Layer 7 of a small transformer language model trained on English Wikipedia (15 layers, counted from 0, width 128).
A neuron adds its activation times its output weights to the MLP's output. To switch it off is to set its activation to zero at one token and run the rest of the model.

Output weights of the MLP neurons that the questions are about. A number n stands for (n - 500) times 0.00061.
n119: 567,664,455,643,531,485,293,592,653,444,568,402,576,743,363,567,541,750,523,546,715,570,454,576,284,574,344,588,756,467,489,504,454,433,558,405,444,578,748,319,432,545,563,855,174,573,522,713,551,316,411,301,393,318,615,489,474,512,515,343,609,442,586,467,435,519,523,677,381,479,703,314,425,393,576,424,511,492,508,549,512,550,331,698,674,496,533,612,609,314,296,572,377,374,560,423,431,681,447,192,526,383,377,719,508,734,511,477,200,637,414,423,574,519,647,400,393,465,523,428,519,604,457,427,623,396,529,328
n148: 496,356,649,705,537,430,348,511,412,550,618,447,479,551,725,648,329,800,615,400,347,353,436,405,419,344,430,607,708,600,273,674,537,582,358,526,411,496,410,563,424,504,701,440,263,525,610,353,384,540,589,460,478,400,515,547,489,582,537,641,292,448,504,306,472,485,519,683,421,368,569,224,493,335,446,549,504,584,489,819,416,354,308,430,403,691,618,395,685,472,416,599,597,539,320,589,551,362,322,319,568,458,425,631,317,528,305,383,430,496,649,508,500,775,507,488,582,405,629,259,626,580,345,265,673,666,569,583
n167: 676,254,777,372,123,638,321,619,484,322,583,412,718,515,452,504,577,378,429,489,423,466,410,338,378,576,554,392,410,360,554,569,752,403,490,526,582,260,504,408,683,412,683,644,464,578,404,461,532,577,417,661,400,732,519,657,482,352,534,685,739,579,370,432,458,429,440,500,392,650,694,575,413,396,691,517,489,566,481,626,484,255,546,559,173,658,421,576,432,476,482,563,328,468,359,399,386,520,463,496,496,378,445,741,489,344,524,428,611,504,496,571,329,504,685,246,461,408,563,636,593,604,691,516,496,485,480,389
n188: 667,545,639,681,459,402,311,707,592,397,458,445,364,566,321,737,403,344,734,275,664,495,436,451,576,528,538,599,235,448,257,184,352,500,457,679,585,321,339,705,99,505,578,518,517,251,409,364,509,641,539,707,509,575,658,416,444,557,183,412,567,418,551,490,827,545,365,616,611,563,672,784,504,437,533,395,347,286,315,614,709,714,336,478,383,591,524,441,454,549,482,408,586,438,637,554,395,525,425,761,282,408,289,637,486,582,592,362,647,400,386,190,385,333,416,623,941,555,540,633,622,541,420,314,374,653,608,850
n193: 538,513,521,433,340,633,420,314,511,777,575,466,415,513,444,487,559,391,480,703,372,392,426,424,520,313,410,351,545,609,743,494,497,500,409,695,343,314,468,604,435,363,330,419,535,652,360,497,392,578,349,669,490,624,440,634,691,664,557,364,516,581,418,500,406,620,414,428,546,379,392,548,490,492,416,504,620,609,630,382,396,332,443,613,686,450,574,460,514,543,365,595,366,592,367,330,595,485,546,337,632,626,561,516,684,363,389,643,579,591,474,475,463,390,484,528,471,452,467,543,720,295,540,623,272,746,591,401
n207: 471,315,513,560,563,426,497,487,432,497,532,439,586,543,509,613,558,533,547,431,580,439,715,481,416,673,480,419,559,560,491,733,425,451,663,625,523,423,457,551,475,264,410,583,643,443,428,524,395,518,582,534,481,480,535,546,395,421,519,515,336,424,670,513,583,535,440,468,564,676,657,527,549,632,612,573,306,550,403,305,547,557,328,497,709,639,620,446,570,456,314,626,746,487,503,704,318,507,457,586,272,615,465,434,506,446,419,564,547,401,592,48,551,307,529,454,524,452,606,413,553,486,407,603,500,573,623,577
n214: 559,292,665,692,771,369,518,615,433,643,339,582,504,625,504,452,609,607,185,260,421,690,487,557,667,300,532,354,571,803,442,530,522,337,736,372,593,548,461,450,457,463,482,337,500,386,487,504,513,343,205,604,319,545,527,478,458,202,728,655,775,410,246,652,282,562,442,436,637,641,583,741,379,133,602,525,726,482,651,638,730,635,577,407,526,648,434,518,653,390,579,211,331,594,416,646,308,554,491,667,560,889,488,699,361,225,373,672,491,299,483,622,514,509,404,454,125,382,447,631,602,520,500,744,551,280,640,409
n242: 475,571,521,468,831,526,405,488,667,401,548,341,421,391,449,574,512,546,349,444,512,379,211,531,657,431,753,635,667,618,523,496,417,684,761,579,542,807,408,666,504,580,423,468,458,598,409,613,746,473,301,477,476,704,564,473,363,242,640,755,449,797,618,368,594,528,258,623,432,403,621,299,454,328,796,513,456,425,500,421,496,512,763,401,527,508,445,444,718,418,473,532,376,462,513,492,311,544,461,508,130,662,478,367,420,618,302,776,421,391,683,525,557,345,381,733,519,349,504,355,484,558,629,626,426,539,530,598
n278: 611,500,532,635,660,334,511,645,524,438,448,603,437,457,507,641,380,676,552,556,460,511,635,371,493,511,763,270,391,504,701,718,570,317,551,474,508,568,442,697,485,666,447,500,374,192,632,546,578,354,776,293,307,355,522,311,560,551,365,630,555,564,762,655,419,552,600,603,552,424,588,443,663,301,418,389,519,717,416,652,376,635,504,448,654,481,654,549,761,392,577,467,418,476,543,366,492,696,464,458,414,618,534,295,425,383,211,413,504,187,551,512,447,348,570,434,368,546,578,460,325,742,438,551,473,533,431,523
n314: 412,785,545,460,450,520,439,454,577,415,430,606,480,497,613,416,503,545,432,614,616,347,641,426,521,562,385,564,503,706,417,357,646,590,973,393,489,420,580,503,353,290,500,536,638,473,592,503,714,535,590,734,340,576,514,409,650,654,471,521,366,345,533,435,423,325,661,415,523,283,437,404,490,500,575,337,311,366,408,530,666,428,479,525,559,507,386,326,540,581,465,564,428,234,775,318,553,622,560,402,517,591,628,514,601,561,592,602,401,289,528,295,445,347,453,564,274,229,511,461,464,542,327,353,552,771,640,507
n330: 283,785,547,761,548,433,430,237,387,605,459,563,260,496,639,449,513,435,610,324,491,849,597,270,569,576,413,526,414,483,308,461,714,339,470,535,836,401,517,799,190,588,581,572,504,634,311,206,926,496,475,569,448,541,443,474,253,325,376,530,578,402,451,641,330,452,509,324,538,492,836,663,513,623,344,627,395,583,279,556,457,323,504,614,381,633,318,522,621,571,366,461,381,229,639,461,681,640,410,558,747,433,524,575,252,726,476,616,348,690,504,295,428,633,381,546,593,374,487,504,311,571,696,384,746,470,591,446
n335: 572,473,380,577,509,265,473,430,474,510,483,566,699,664,306,521,404,503,418,332,578,671,361,566,503,384,653,582,437,397,536,509,485,450,642,297,436,379,565,387,551,364,644,612,527,416,582,316,561,251,521,539,436,523,479,393,512,270,534,601,566,531,622,575,488,528,619,553,526,506,632,605,527,714,538,432,509,521,381,586,418,556,611,552,541,469,565,571,602,635,611,500,482,451,336,485,506,467,353,447,533,484,581,378,380,410,525,678,555,545,592,594,802,655,574,462,600,252,549,593,469,552,511,629,516,393,457,331
n350: 715,353,435,467,492,691,639,668,350,415,573,525,481,484,594,624,588,314,377,459,379,542,384,532,678,252,543,471,332,697,703,564,623,694,304,488,599,364,468,271,564,355,445,613,492,605,551,539,395,375,646,476,328,378,319,380,328,900,252,296,338,363,466,574,573,599,385,534,645,481,383,500,624,395,397,432,144,581,652,430,527,512,516,569,650,670,613,546,358,752,569,672,397,513,599,434,522,410,548,625,695,467,383,715,310,441,761,563,492,703,769,348,529,472,438,741,555,618,732,549,751,411,550,431,207,520,460,731
n373: 542,489,457,623,269,433,626,437,752,569,455,439,307,294,356,572,322,480,389,708,259,443,489,537,331,663,434,445,388,496,565,236,677,496,252,515,395,532,629,475,682,426,546,538,557,634,571,276,486,507,453,496,382,566,429,623,436,714,530,677,562,478,667,758,339,552,478,569,738,569,460,539,431,368,690,212,596,706,572,510,300,361,486,659,547,552,397,613,334,392,441,391,325,468,336,556,398,333,424,500,561,352,479,359,556,574,558,500,566,625,525,693,455,605,305,597,607,664,574,760,422,299,545,520,535,612,726,599
n467: 384,530,776,317,526,673,582,392,519,622,318,584,537,394,642,521,237,605,690,474,534,390,605,521,372,465,527,802,589,334,115,517,133,107,234,444,523,551,370,500,279,627,677,319,554,282,421,394,533,343,625,381,297,468,530,551,413,318,443,534,440,504,611,810,533,439,565,455,620,532,262,711,462,467,613,558,401,564,518,543,795,649,471,664,316,260,726,724,425,734,658,531,522,389,400,699,450,433,657,368,676,116,329,492,596,483,428,350,431,500,246,431,601,289,622,604,662,433,349,547,305,547,568,482,428,597,293,589
n482: 392,609,509,428,529,281,362,647,256,361,461,487,528,488,529,627,233,504,521,571,290,709,690,612,562,333,386,404,395,500,524,373,454,504,523,454,438,680,569,702,521,525,603,368,382,700,488,769,540,591,201,512,851,360,378,844,456,698,445,296,574,796,380,352,421,521,818,608,397,429,451,416,610,618,693,370,391,359,349,441,441,610,484,596,662,416,714,449,491,419,339,466,471,500,615,642,279,311,759,342,573,444,674,564,593,636,330,573,758,350,639,487,496,173,390,579,725,324,392,653,508,409,621,531,535,622,450,449

Each question names a token from some text and the token that comes next. It shows the activations a of the neurons there, in the order above. A number n stands for (n - 500) times 0.007.

Then comes g, the gradient of the next token's log-probability with respect to the MLP's output, scaled to length 1. A neuron's effect is roughly proportional to its activation times (output weights . g). A number n stands for (n - 500) times 0.00069.

"==", then "Issu"
a: 485,500,477,489,476,555,476,692,492,491,476,496,660,498,478,476
g: 505,427,589,574,707,423,385,473,475,669,312,461,515,526,503,184,321,335,497,512,674,641,186,510,567,735,422,492,579,434,517,553,482,749,632,332,453,447,508,608,495,529,463,732,525,335,403,376,496,394,429,578,585,680,499,510,613,497,611,338,480,594,333,528,635,452,572,645,47,277,546,576,532,475,494,464,482,511,422,398,768,537,428,576,289,496,331,342,658,405,527,596,482,406,557,338,291,496,567,541,447,528,544,404,491,739,474,633,618,679,762,367,452,232,575,622,643,280,596,629,634,595,471,459,355,412,753,518
Which neuron, switched off, lowers the next token's probability most? n242

"Senior ", then "| "
a: 481,563,498,479,476,575,483,479,484,482,497,478,641,488,482,488
g: 271,594,464,621,452,610,512,606,655,537,699,576,697,265,581,645,529,504,599,423,426,420,768,437,296,603,526,666,616,361,433,256,439,637,651,544,525,391,429,601,596,467,506,559,545,551,501,335,554,490,631,258,361,813,492,541,576,455,349,534,338,244,481,568,391,208,610,556,298,564,601,408,326,766,615,584,539,530,287,510,339,528,409,594,585,494,616,492,434,524,667,512,617,610,439,484,201,423,461,585,427,534,655,446,456,501,367,370,727,186,506,540,736,396,524,522,225,304,536,739,609,517,544,439,360,463,490,463
Which neuron, switched off, lowers the next token's probability most? n207

"of ", then "the "
a: 494,478,487,476,481,585,500,493,476,476,718,505,483,486,500,685
g: 715,306,583,605,544,375,492,508,489,507,484,275,402,518,493,505,563,369,715,458,646,460,751,476,442,653,625,509,397,495,529,635,507,428,720,512,521,305,841,590,510,328,424,593,627,426,762,434,708,499,489,606,562,646,597,347,350,564,439,424,413,278,728,437,522,427,454,529,574,436,527,523,511,547,616,484,537,652,498,403,712,692,315,409,308,600,509,691,503,251,530,444,537,440,590,387,447,559,489,662,458,799,342,251,687,353,317,512,399,160,579,343,557,646,590,430,149,500,511,376,525,412,324,499,320,478,519,512
Which neuron, switched off, raises the next token's probability most? n482

"the ", then "youth "
a: 502,489,476,596,486,485,477,478,492,495,491,476,501,490,476,479
g: 418,511,420,601,814,573,484,677,304,496,619,444,316,152,530,694,418,370,507,175,580,464,704,365,508,486,416,595,256,492,662,532,546,415,432,546,435,317,781,494,424,632,664,760,591,502,545,349,514,462,400,708,705,422,559,411,439,357,254,395,399,383,401,357,561,617,598,460,420,586,739,402,492,392,374,304,425,659,401,452,470,534,538,665,381,605,470,597,556,692,491,452,391,587,434,632,478,570,482,561,521,376,256,484,501,467,507,754,658,623,520,654,518,469,711,495,557,474,411,600,432,493,502,342,461,223,554,789
Which neuron, switched off, lowers the next token's probability most? n188

"\n", then "On "
a: 489,492,481,477,499,491,501,487,573,485,495,476,499,508,522,477
g: 564,386,502,750,340,401,504,354,808,276,560,404,675,283,390,685,689,584,265,476,684,702,453,520,425,697,543,678,685,548,425,555,436,340,431,254,466,504,663,490,385,464,433,369,739,803,540,495,751,520,554,412,595,503,337,661,454,708,313,557,374,487,379,462,375,349,550,505,335,608,587,398,393,541,567,483,469,418,562,590,337,468,523,540,379,388,431,443,411,372,662,352,822,375,386,566,499,371,316,473,494,300,559,523,569,428,619,450,665,772,534,533,657,541,611,516,640,391,422,355,371,440,444,359,708,481,539,545
Which neuron, switched off, raises the next token's probability most? n278

"a ", then "seat"
a: 578,476,480,491,477,478,489,490,478,486,476,483,540,480,499,515
g: 503,393,560,537,528,553,646,441,563,392,445,428,400,424,498,435,460,637,509,428,202,472,606,538,509,510,585,480,607,451,474,596,623,271,526,260,543,420,233,485,594,761,801,573,281,637,519,393,511,531,678,209,537,643,624,534,431,417,764,473,350,356,633,438,533,472,261,432,392,384,360,491,353,549,542,593,401,451,611,633,360,540,579,330,514,416,645,501,504,524,778,471,584,526,456,417,603,453,754,820,713,428,640,584,548,428,476,568,428,770,258,516,466,665,633,551,285,428,609,566,455,352,405,344,460,589,144,604
Which neuron, switched off, raises the next token's probability most? n119

"1 ", then "election "
a: 498,499,497,489,494,492,495,491,499,484,492,484,774,489,483,493
g: 700,529,271,354,312,517,600,480,559,419,616,461,408,261,383,544,436,617,572,810,430,501,559,509,265,373,433,358,559,479,509,620,609,303,388,601,392,357,703,497,642,467,865,682,649,768,441,670,649,347,378,525,426,366,436,454,608,325,719,295,449,310,522,425,462,599,406,588,649,659,326,514,548,588,525,527,373,423,725,575,658,464,588,569,460,503,591,439,265,581,579,670,689,469,365,606,517,324,580,458,605,292,442,530,481,259,610,703,273,430,426,596,438,709,451,539,368,376,471,353,600,360,632,461,451,560,434,575
Which neuron, switched off, lowers the next token's probability most? n350

"that ", then "either "
a: 478,480,476,476,494,491,499,478,494,723,483,491,495,520,486,518
g: 596,790,731,668,734,418,558,493,407,406,380,278,447,397,408,482,601,525,310,544,624,418,692,564,497,575,697,666,400,489,526,669,477,464,514,490,608,302,492,615,134,369,559,419,339,448,546,479,357,429,353,430,436,324,378,621,691,310,399,656,401,316,659,508,496,571,790,585,389,359,535,528,382,612,583,485,511,466,429,495,468,713,458,686,525,301,427,364,402,434,346,531,632,475,441,465,458,789,694,306,373,390,699,660,337,483,643,487,460,245,519,686,619,527,454,548,544,557,607,649,357,626,712,403,432,606,352,376
Which neuron, switched off, lowers the next token's probability most? n314

"to ", then "Mount "
a: 546,477,498,476,491,508,704,623,495,500,479,476,478,494,500,476
g: 430,463,860,554,663,622,360,623,606,646,575,475,612,784,635,375,597,467,621,361,704,712,714,455,732,621,738,667,451,676,495,511,440,463,597,433,628,649,375,553,439,615,513,398,227,286,448,476,283,418,461,240,689,493,360,558,445,462,455,386,404,357,570,304,514,467,562,535,603,511,477,483,346,410,632,629,481,370,380,547,487,640,479,481,402,568,553,593,403,560,627,278,558,539,599,458,643,505,460,387,604,599,426,487,498,454,219,535,267,196,538,485,707,324,589,428,324,448,399,286,352,728,456,385,578,344,424,528
Which neuron, switched off, lowers the next token's probability most? n214

"to ", then "League "
a: 476,491,476,476,478,630,611,483,519,492,476,496,483,493,497,546
g: 317,196,404,496,629,545,590,605,292,576,715,475,586,606,390,602,504,606,694,666,484,233,351,525,637,385,173,345,446,325,466,408,345,665,578,435,520,393,605,308,528,590,518,598,415,484,487,653,432,548,373,462,319,667,657,552,707,512,528,351,492,589,406,466,532,799,325,613,593,407,532,300,725,401,588,484,669,363,500,484,580,253,300,462,528,313,603,699,409,518,503,808,574,523,403,469,461,506,398,528,539,362,651,585,474,231,573,479,542,693,379,692,283,455,665,414,570,492,463,452,423,710,533,518,556,589,410,662
Which neuron, switched off, raises the next token's probability most? n214

"to ", then "Ball "
a: 548,478,498,477,483,511,664,647,497,500,488,477,482,496,499,476
g: 408,398,225,409,693,399,218,729,710,507,620,491,512,517,508,594,594,713,572,595,297,521,302,542,465,444,245,597,435,456,419,443,757,583,538,435,553,508,381,376,515,567,414,357,616,401,408,751,487,512,556,624,213,562,367,342,561,661,408,551,846,612,509,384,641,584,455,360,487,497,541,354,483,429,603,625,606,333,508,509,367,661,605,294,335,665,618,716,225,505,586,589,509,618,415,593,412,634,487,349,469,604,416,681,441,373,580,615,366,815,427,648,380,504,527,411,350,452,449,372,466,659,698,399,473,339,511,443
Which neuron, switched off, lowers the next token's probability most? n214

"ov", then "il "
a: 487,477,477,493,496,497,492,499,481,493,498,476,476,625,500,497
g: 523,491,559,542,482,601,414,318,602,628,541,543,626,583,827,571,657,570,529,666,366,876,388,469,403,687,497,458,545,354,453,348,371,529,513,596,612,607,350,525,416,487,485,673,444,627,657,605,724,209,387,399,398,504,399,201,539,320,368,467,514,709,675,475,504,540,630,446,503,461,509,450,492,245,321,539,683,221,520,492,544,420,634,339,438,397,494,405,649,385,699,611,537,434,476,515,588,413,420,782,447,559,522,515,589,609,705,375,451,326,361,403,596,316,584,732,433,671,281,429,205,302,578,455,509,406,455,551
Which neuron, switched off, raises the next token's probability most? n373

"with ", then "Oldham "
a: 494,476,492,487,495,479,977,490,499,487,484,483,490,482,499,537
g: 355,460,281,320,431,711,539,633,487,693,626,478,653,284,496,449,519,473,517,521,190,410,239,554,553,443,358,447,565,335,441,504,263,552,548,548,550,378,450,542,387,576,745,339,313,436,427,827,479,458,504,339,362,686,707,365,784,779,575,517,503,553,541,411,210,563,539,619,404,369,375,550,554,574,533,625,690,549,576,511,387,301,502,365,551,553,522,782,539,343,643,638,549,596,613,612,505,396,631,392,459,393,462,632,418,368,400,467,489,723,483,596,436,525,702,592,274,456,314,347,589,744,532,430,518,506,444,629
Which neuron, switched off, raises the next token's probability most? n214

", ", then "injury "
a: 495,489,478,477,484,477,476,496,476,484,520,482,476,481,476,481
g: 400,621,341,614,699,504,383,362,488,460,630,523,708,265,273,705,527,451,732,379,548,539,332,623,634,566,494,467,427,429,578,568,488,472,492,464,507,291,439,594,542,538,439,506,613,281,487,482,518,222,628,408,406,404,565,505,586,628,420,399,507,377,380,436,584,373,535,625,258,547,386,677,436,532,503,626,505,679,214,693,472,259,423,380,422,226,651,415,530,562,732,444,724,565,382,606,545,347,348,623,673,302,740,313,510,614,781,368,674,332,346,561,433,431,395,686,723,571,602,413,707,469,594,599,528,524,541,444
Which neuron, switched off, lowers the next token's probability most? n214

"| ", then "Detroit"
a: 478,476,494,494,484,486,487,553,494,499,484,489,479,484,492,479
g: 437,351,474,451,449,505,462,430,523,674,363,491,580,589,572,400,530,703,546,391,269,679,348,598,628,690,748,340,502,765,606,689,315,551,495,615,552,580,443,422,576,362,393,625,500,582,460,397,75,678,530,414,524,422,439,418,464,384,488,480,300,615,476,517,491,470,507,697,622,531,337,377,292,436,507,587,618,598,392,619,638,383,489,269,327,510,483,491,770,267,497,456,685,491,563,369,435,701,449,516,617,820,693,521,718,495,469,542,422,297,420,598,559,306,557,670,449,600,343,426,382,557,283,641,618,230,477,545
Which neuron, switched off, lowers the next token's probability most? n242

"a ", then "4"
a: 568,481,488,478,502,476,490,484,480,482,477,477,492,515,484,477
g: 664,540,369,444,407,367,474,671,694,634,749,701,446,758,685,467,743,539,499,622,326,492,684,587,534,570,461,473,550,423,251,351,663,421,770,472,373,422,546,601,546,474,386,696,606,600,391,361,565,105,378,316,401,493,331,688,453,731,376,482,447,598,434,434,453,632,360,562,529,339,486,670,580,583,662,346,451,499,303,528,373,453,352,439,488,605,539,525,599,445,422,533,697,538,519,610,453,473,372,570,272,297,560,559,574,474,563,395,530,312,712,458,379,267,559,528,627,313,579,482,539,708,319,626,486,478,457,230
Which neuron, switched off, lowers the next token's probability most? n119

"| ", then "Der"
a: 477,498,477,491,491,478,478,476,477,496,495,478,486,476,497,499
g: 567,574,468,598,625,511,215,612,89,463,419,538,607,582,600,467,546,635,591,562,598,634,668,607,600,612,519,666,359,563,634,592,309,367,654,481,414,505,290,754,510,645,645,617,232,283,484,428,385,501,565,515,375,536,564,449,471,397,720,401,436,334,465,280,340,526,707,561,209,445,314,543,499,572,530,697,521,343,459,473,481,648,372,727,752,411,596,405,518,402,582,669,431,479,463,412,431,529,535,522,442,512,485,428,480,497,295,401,501,570,577,567,517,190,598,348,350,454,358,488,653,666,429,403,328,512,787,727
Which neuron, switched off, lowers the next token's probability most? n373

"eas", then "on"
a: 552,501,491,490,495,550,476,500,490,476,600,630,497,518,485,499
g: 410,413,464,589,464,344,339,638,689,576,590,551,410,649,449,426,627,631,486,175,404,728,395,580,546,398,479,535,636,574,457,583,655,512,382,467,735,452,428,387,706,470,602,651,669,506,531,665,507,442,367,493,594,543,470,347,317,630,576,621,725,438,598,632,412,332,529,489,263,611,340,542,171,530,464,403,277,433,429,575,545,424,571,396,327,413,507,735,136,784,480,400,654,591,654,636,675,434,706,441,410,327,468,264,560,446,729,463,534,316,505,454,510,409,388,429,436,315,566,480,590,695,444,730,493,469,374,530
Which neuron, switched off, lowers the next token's probability most? n335

", ", then "when "
a: 499,497,601,491,476,500,499,498,476,500,476,477,476,518,489,580
g: 567,480,636,478,417,419,398,384,485,495,393,431,530,387,469,745,628,488,489,278,377,313,213,448,586,458,559,459,502,568,443,577,652,402,583,501,673,600,374,540,422,699,557,875,415,428,225,503,526,579,355,440,421,518,549,689,305,642,711,395,612,461,572,522,325,419,406,848,443,546,712,480,617,514,428,506,447,506,536,469,863,268,562,339,536,438,366,505,564,623,359,636,438,428,447,706,678,339,361,549,526,400,261,587,409,490,496,540,405,536,480,420,570,580,423,397,269,434,421,646,548,465,769,258,615,622,770,611
Which neuron, switched off, lowers the next token's probability most? n167

"for ", then "elec"
a: 491,487,484,482,652,479,508,482,487,482,476,491,479,491,491,540
g: 368,627,275,491,489,728,292,387,376,503,525,415,404,592,358,547,377,487,245,683,607,528,252,548,234,453,544,390,607,313,470,446,568,415,325,569,433,524,199,473,399,634,823,596,262,572,457,713,458,469,477,409,502,641,404,417,572,469,631,520,450,564,440,412,265,559,467,444,652,644,509,558,686,627,524,553,458,351,733,484,303,740,606,602,609,441,540,392,454,662,500,638,712,521,343,480,507,346,796,505,419,443,451,686,442,585,346,353,504,710,361,528,600,595,600,535,531,456,713,564,469,305,385,501,411,788,498,651
Which neuron, switched off, lowers the next token's probability most? n193

"201", then "0"
a: 479,484,481,479,500,526,565,499,752,489,478,501,495,478,525,482
g: 640,617,311,804,490,593,440,552,274,454,492,698,314,250,508,613,453,393,277,512,581,786,585,332,470,721,600,539,647,509,611,547,514,528,637,707,332,566,575,452,422,589,435,502,170,459,320,498,495,626,559,174,496,598,440,326,202,655,476,581,441,729,482,295,482,631,492,613,552,447,484,648,543,482,478,353,283,701,202,510,468,428,634,411,655,685,668,446,647,318,460,659,457,409,560,527,552,597,336,451,536,496,524,529,563,528,350,386,296,454,522,509,680,605,422,401,520,506,608,569,522,440,448,577,304,335,641,570
Which neuron, switched off, lowers the next token's probability most? n278

"th", then "-"
a: 485,477,484,500,480,698,476,498,486,488,651,606,479,500,498,476
g: 627,363,388,573,561,511,357,400,727,693,536,693,490,491,770,466,516,551,556,164,532,385,118,384,568,609,509,369,286,197,398,323,489,455,446,341,599,424,319,517,625,453,588,491,745,424,571,410,444,242,442,624,564,277,700,592,421,504,456,407,762,462,420,310,611,602,378,433,642,544,461,622,252,430,395,484,577,526,492,591,437,366,528,566,346,659,377,661,528,480,598,558,610,431,302,579,716,590,498,545,544,431,584,545,374,516,717,688,380,638,478,377,547,706,461,555,715,531,675,525,378,354,387,522,612,495,640,576
Which neuron, switched off, lowers the next token's probability most? n330

"5", then "–"
a: 480,494,477,497,477,484,499,492,491,498,527,480,496,500,499,624
g: 299,594,422,548,460,489,462,645,403,327,555,557,851,546,376,475,538,375,555,494,452,574,771,457,535,369,662,442,544,495,563,586,574,532,469,439,566,610,568,299,520,370,636,323,409,687,486,746,426,609,568,454,532,621,497,511,519,746,444,461,594,308,432,529,265,397,575,388,633,579,610,374,585,510,407,406,412,508,518,548,621,724,367,511,631,292,610,354,555,557,423,722,671,426,612,626,434,282,311,446,269,684,776,598,335,402,489,641,455,259,261,433,386,471,228,435,281,737,471,409,358,415,515,741,384,514,715,544
Which neuron, switched off, lowers the next token's probability most? n482

"| ", then "Ta"
a: 480,492,479,498,483,477,477,476,479,499,494,479,481,476,499,499
g: 533,520,521,568,740,465,463,466,114,528,522,487,506,712,777,630,385,634,430,658,338,641,676,386,523,573,499,543,527,669,597,574,526,660,731,724,401,728,341,792,518,621,415,461,212,342,370,388,546,503,461,607,422,579,511,526,486,438,556,320,321,142,492,443,585,474,540,596,305,532,392,472,559,542,437,542,511,401,554,549,441,643,433,755,550,418,599,278,425,550,761,421,571,413,362,425,364,615,622,515,468,513,422,571,411,431,289,425,473,652,455,455,299,520,559,461,417,226,308,566,511,772,318,435,381,533,555,636
Which neuron, switched off, lowers the next token's probability most? n373

"six ", then "Senate "
a: 476,499,500,497,690,476,493,480,476,490,478,493,588,494,498,481
g: 489,390,523,280,412,515,467,754,605,517,287,510,430,539,519,619,512,527,230,338,362,513,551,392,469,474,518,434,508,457,661,552,675,356,387,774,759,382,564,292,416,399,344,513,394,604,651,266,336,340,305,759,567,478,484,478,487,462,708,480,529,630,625,631,578,490,446,399,413,489,469,583,651,334,381,623,446,303,572,528,376,523,458,449,498,475,643,731,511,543,425,631,627,470,421,499,581,583,634,654,775,560,571,819,426,625,227,654,344,395,690,766,243,323,494,437,595,520,522,471,472,274,564,384,330,640,587,428
Which neuron, switched off, lowers the next token's probability most? n193

"201", then "2"
a: 482,494,487,490,496,514,508,498,736,484,480,480,488,481,540,490
g: 429,514,580,399,592,621,514,390,457,460,594,602,406,293,385,432,686,324,266,614,280,532,671,629,729,392,619,421,689,605,648,586,682,410,404,368,464,466,652,417,608,811,137,682,424,668,336,459,357,535,560,252,500,594,387,483,92,567,395,457,329,531,431,597,468,645,289,577,696,278,508,479,422,376,507,479,397,507,542,619,587,438,594,325,625,747,624,324,558,483,489,510,323,373,505,400,593,606,552,496,450,628,779,454,488,545,514,557,383,674,492,417,452,632,745,621,492,553,449,398,510,576,421,466,430,356,620,540
Which neuron, switched off, lowers the next token's probability most? n278

"6", then "' "
a: 504,477,496,500,484,476,500,506,476,500,476,485,497,499,500,588
g: 417,420,377,413,603,634,479,494,455,369,354,439,613,547,532,452,537,352,510,525,471,591,524,486,418,321,601,468,247,617,381,458,519,384,562,517,648,328,360,542,334,456,754,437,722,700,682,568,303,434,499,688,497,848,431,441,453,567,397,535,729,630,352,510,317,640,532,472,457,556,547,559,652,517,315,448,418,466,442,572,527,578,475,553,824,410,615,452,524,198,646,603,531,534,532,788,563,481,486,336,305,247,334,400,379,557,672,503,627,666,718,406,529,419,456,588,658,700,581,479,561,560,104,421,524,221,381,504
Which neuron, switched off, lowers the next token's probability most? n482

"Senate ", then "were "
a: 498,515,477,478,477,511,488,496,494,477,495,694,485,561,499,492
g: 329,441,279,467,523,752,348,453,624,400,495,472,555,651,382,619,474,731,297,499,558,321,727,574,172,456,412,318,383,636,581,450,601,647,533,190,381,685,540,639,636,509,434,490,385,491,391,536,652,479,553,611,455,362,547,570,503,368,367,622,270,620,407,297,720,454,767,627,357,337,489,660,496,560,668,634,465,365,456,462,578,651,587,675,622,582,323,518,695,669,414,580,463,337,501,725,487,579,443,408,392,457,691,190,333,412,478,618,603,329,524,596,503,586,303,457,483,385,577,547,448,492,401,413,706,415,507,649
Which neuron, switched off, lowers the next token's probability most? n335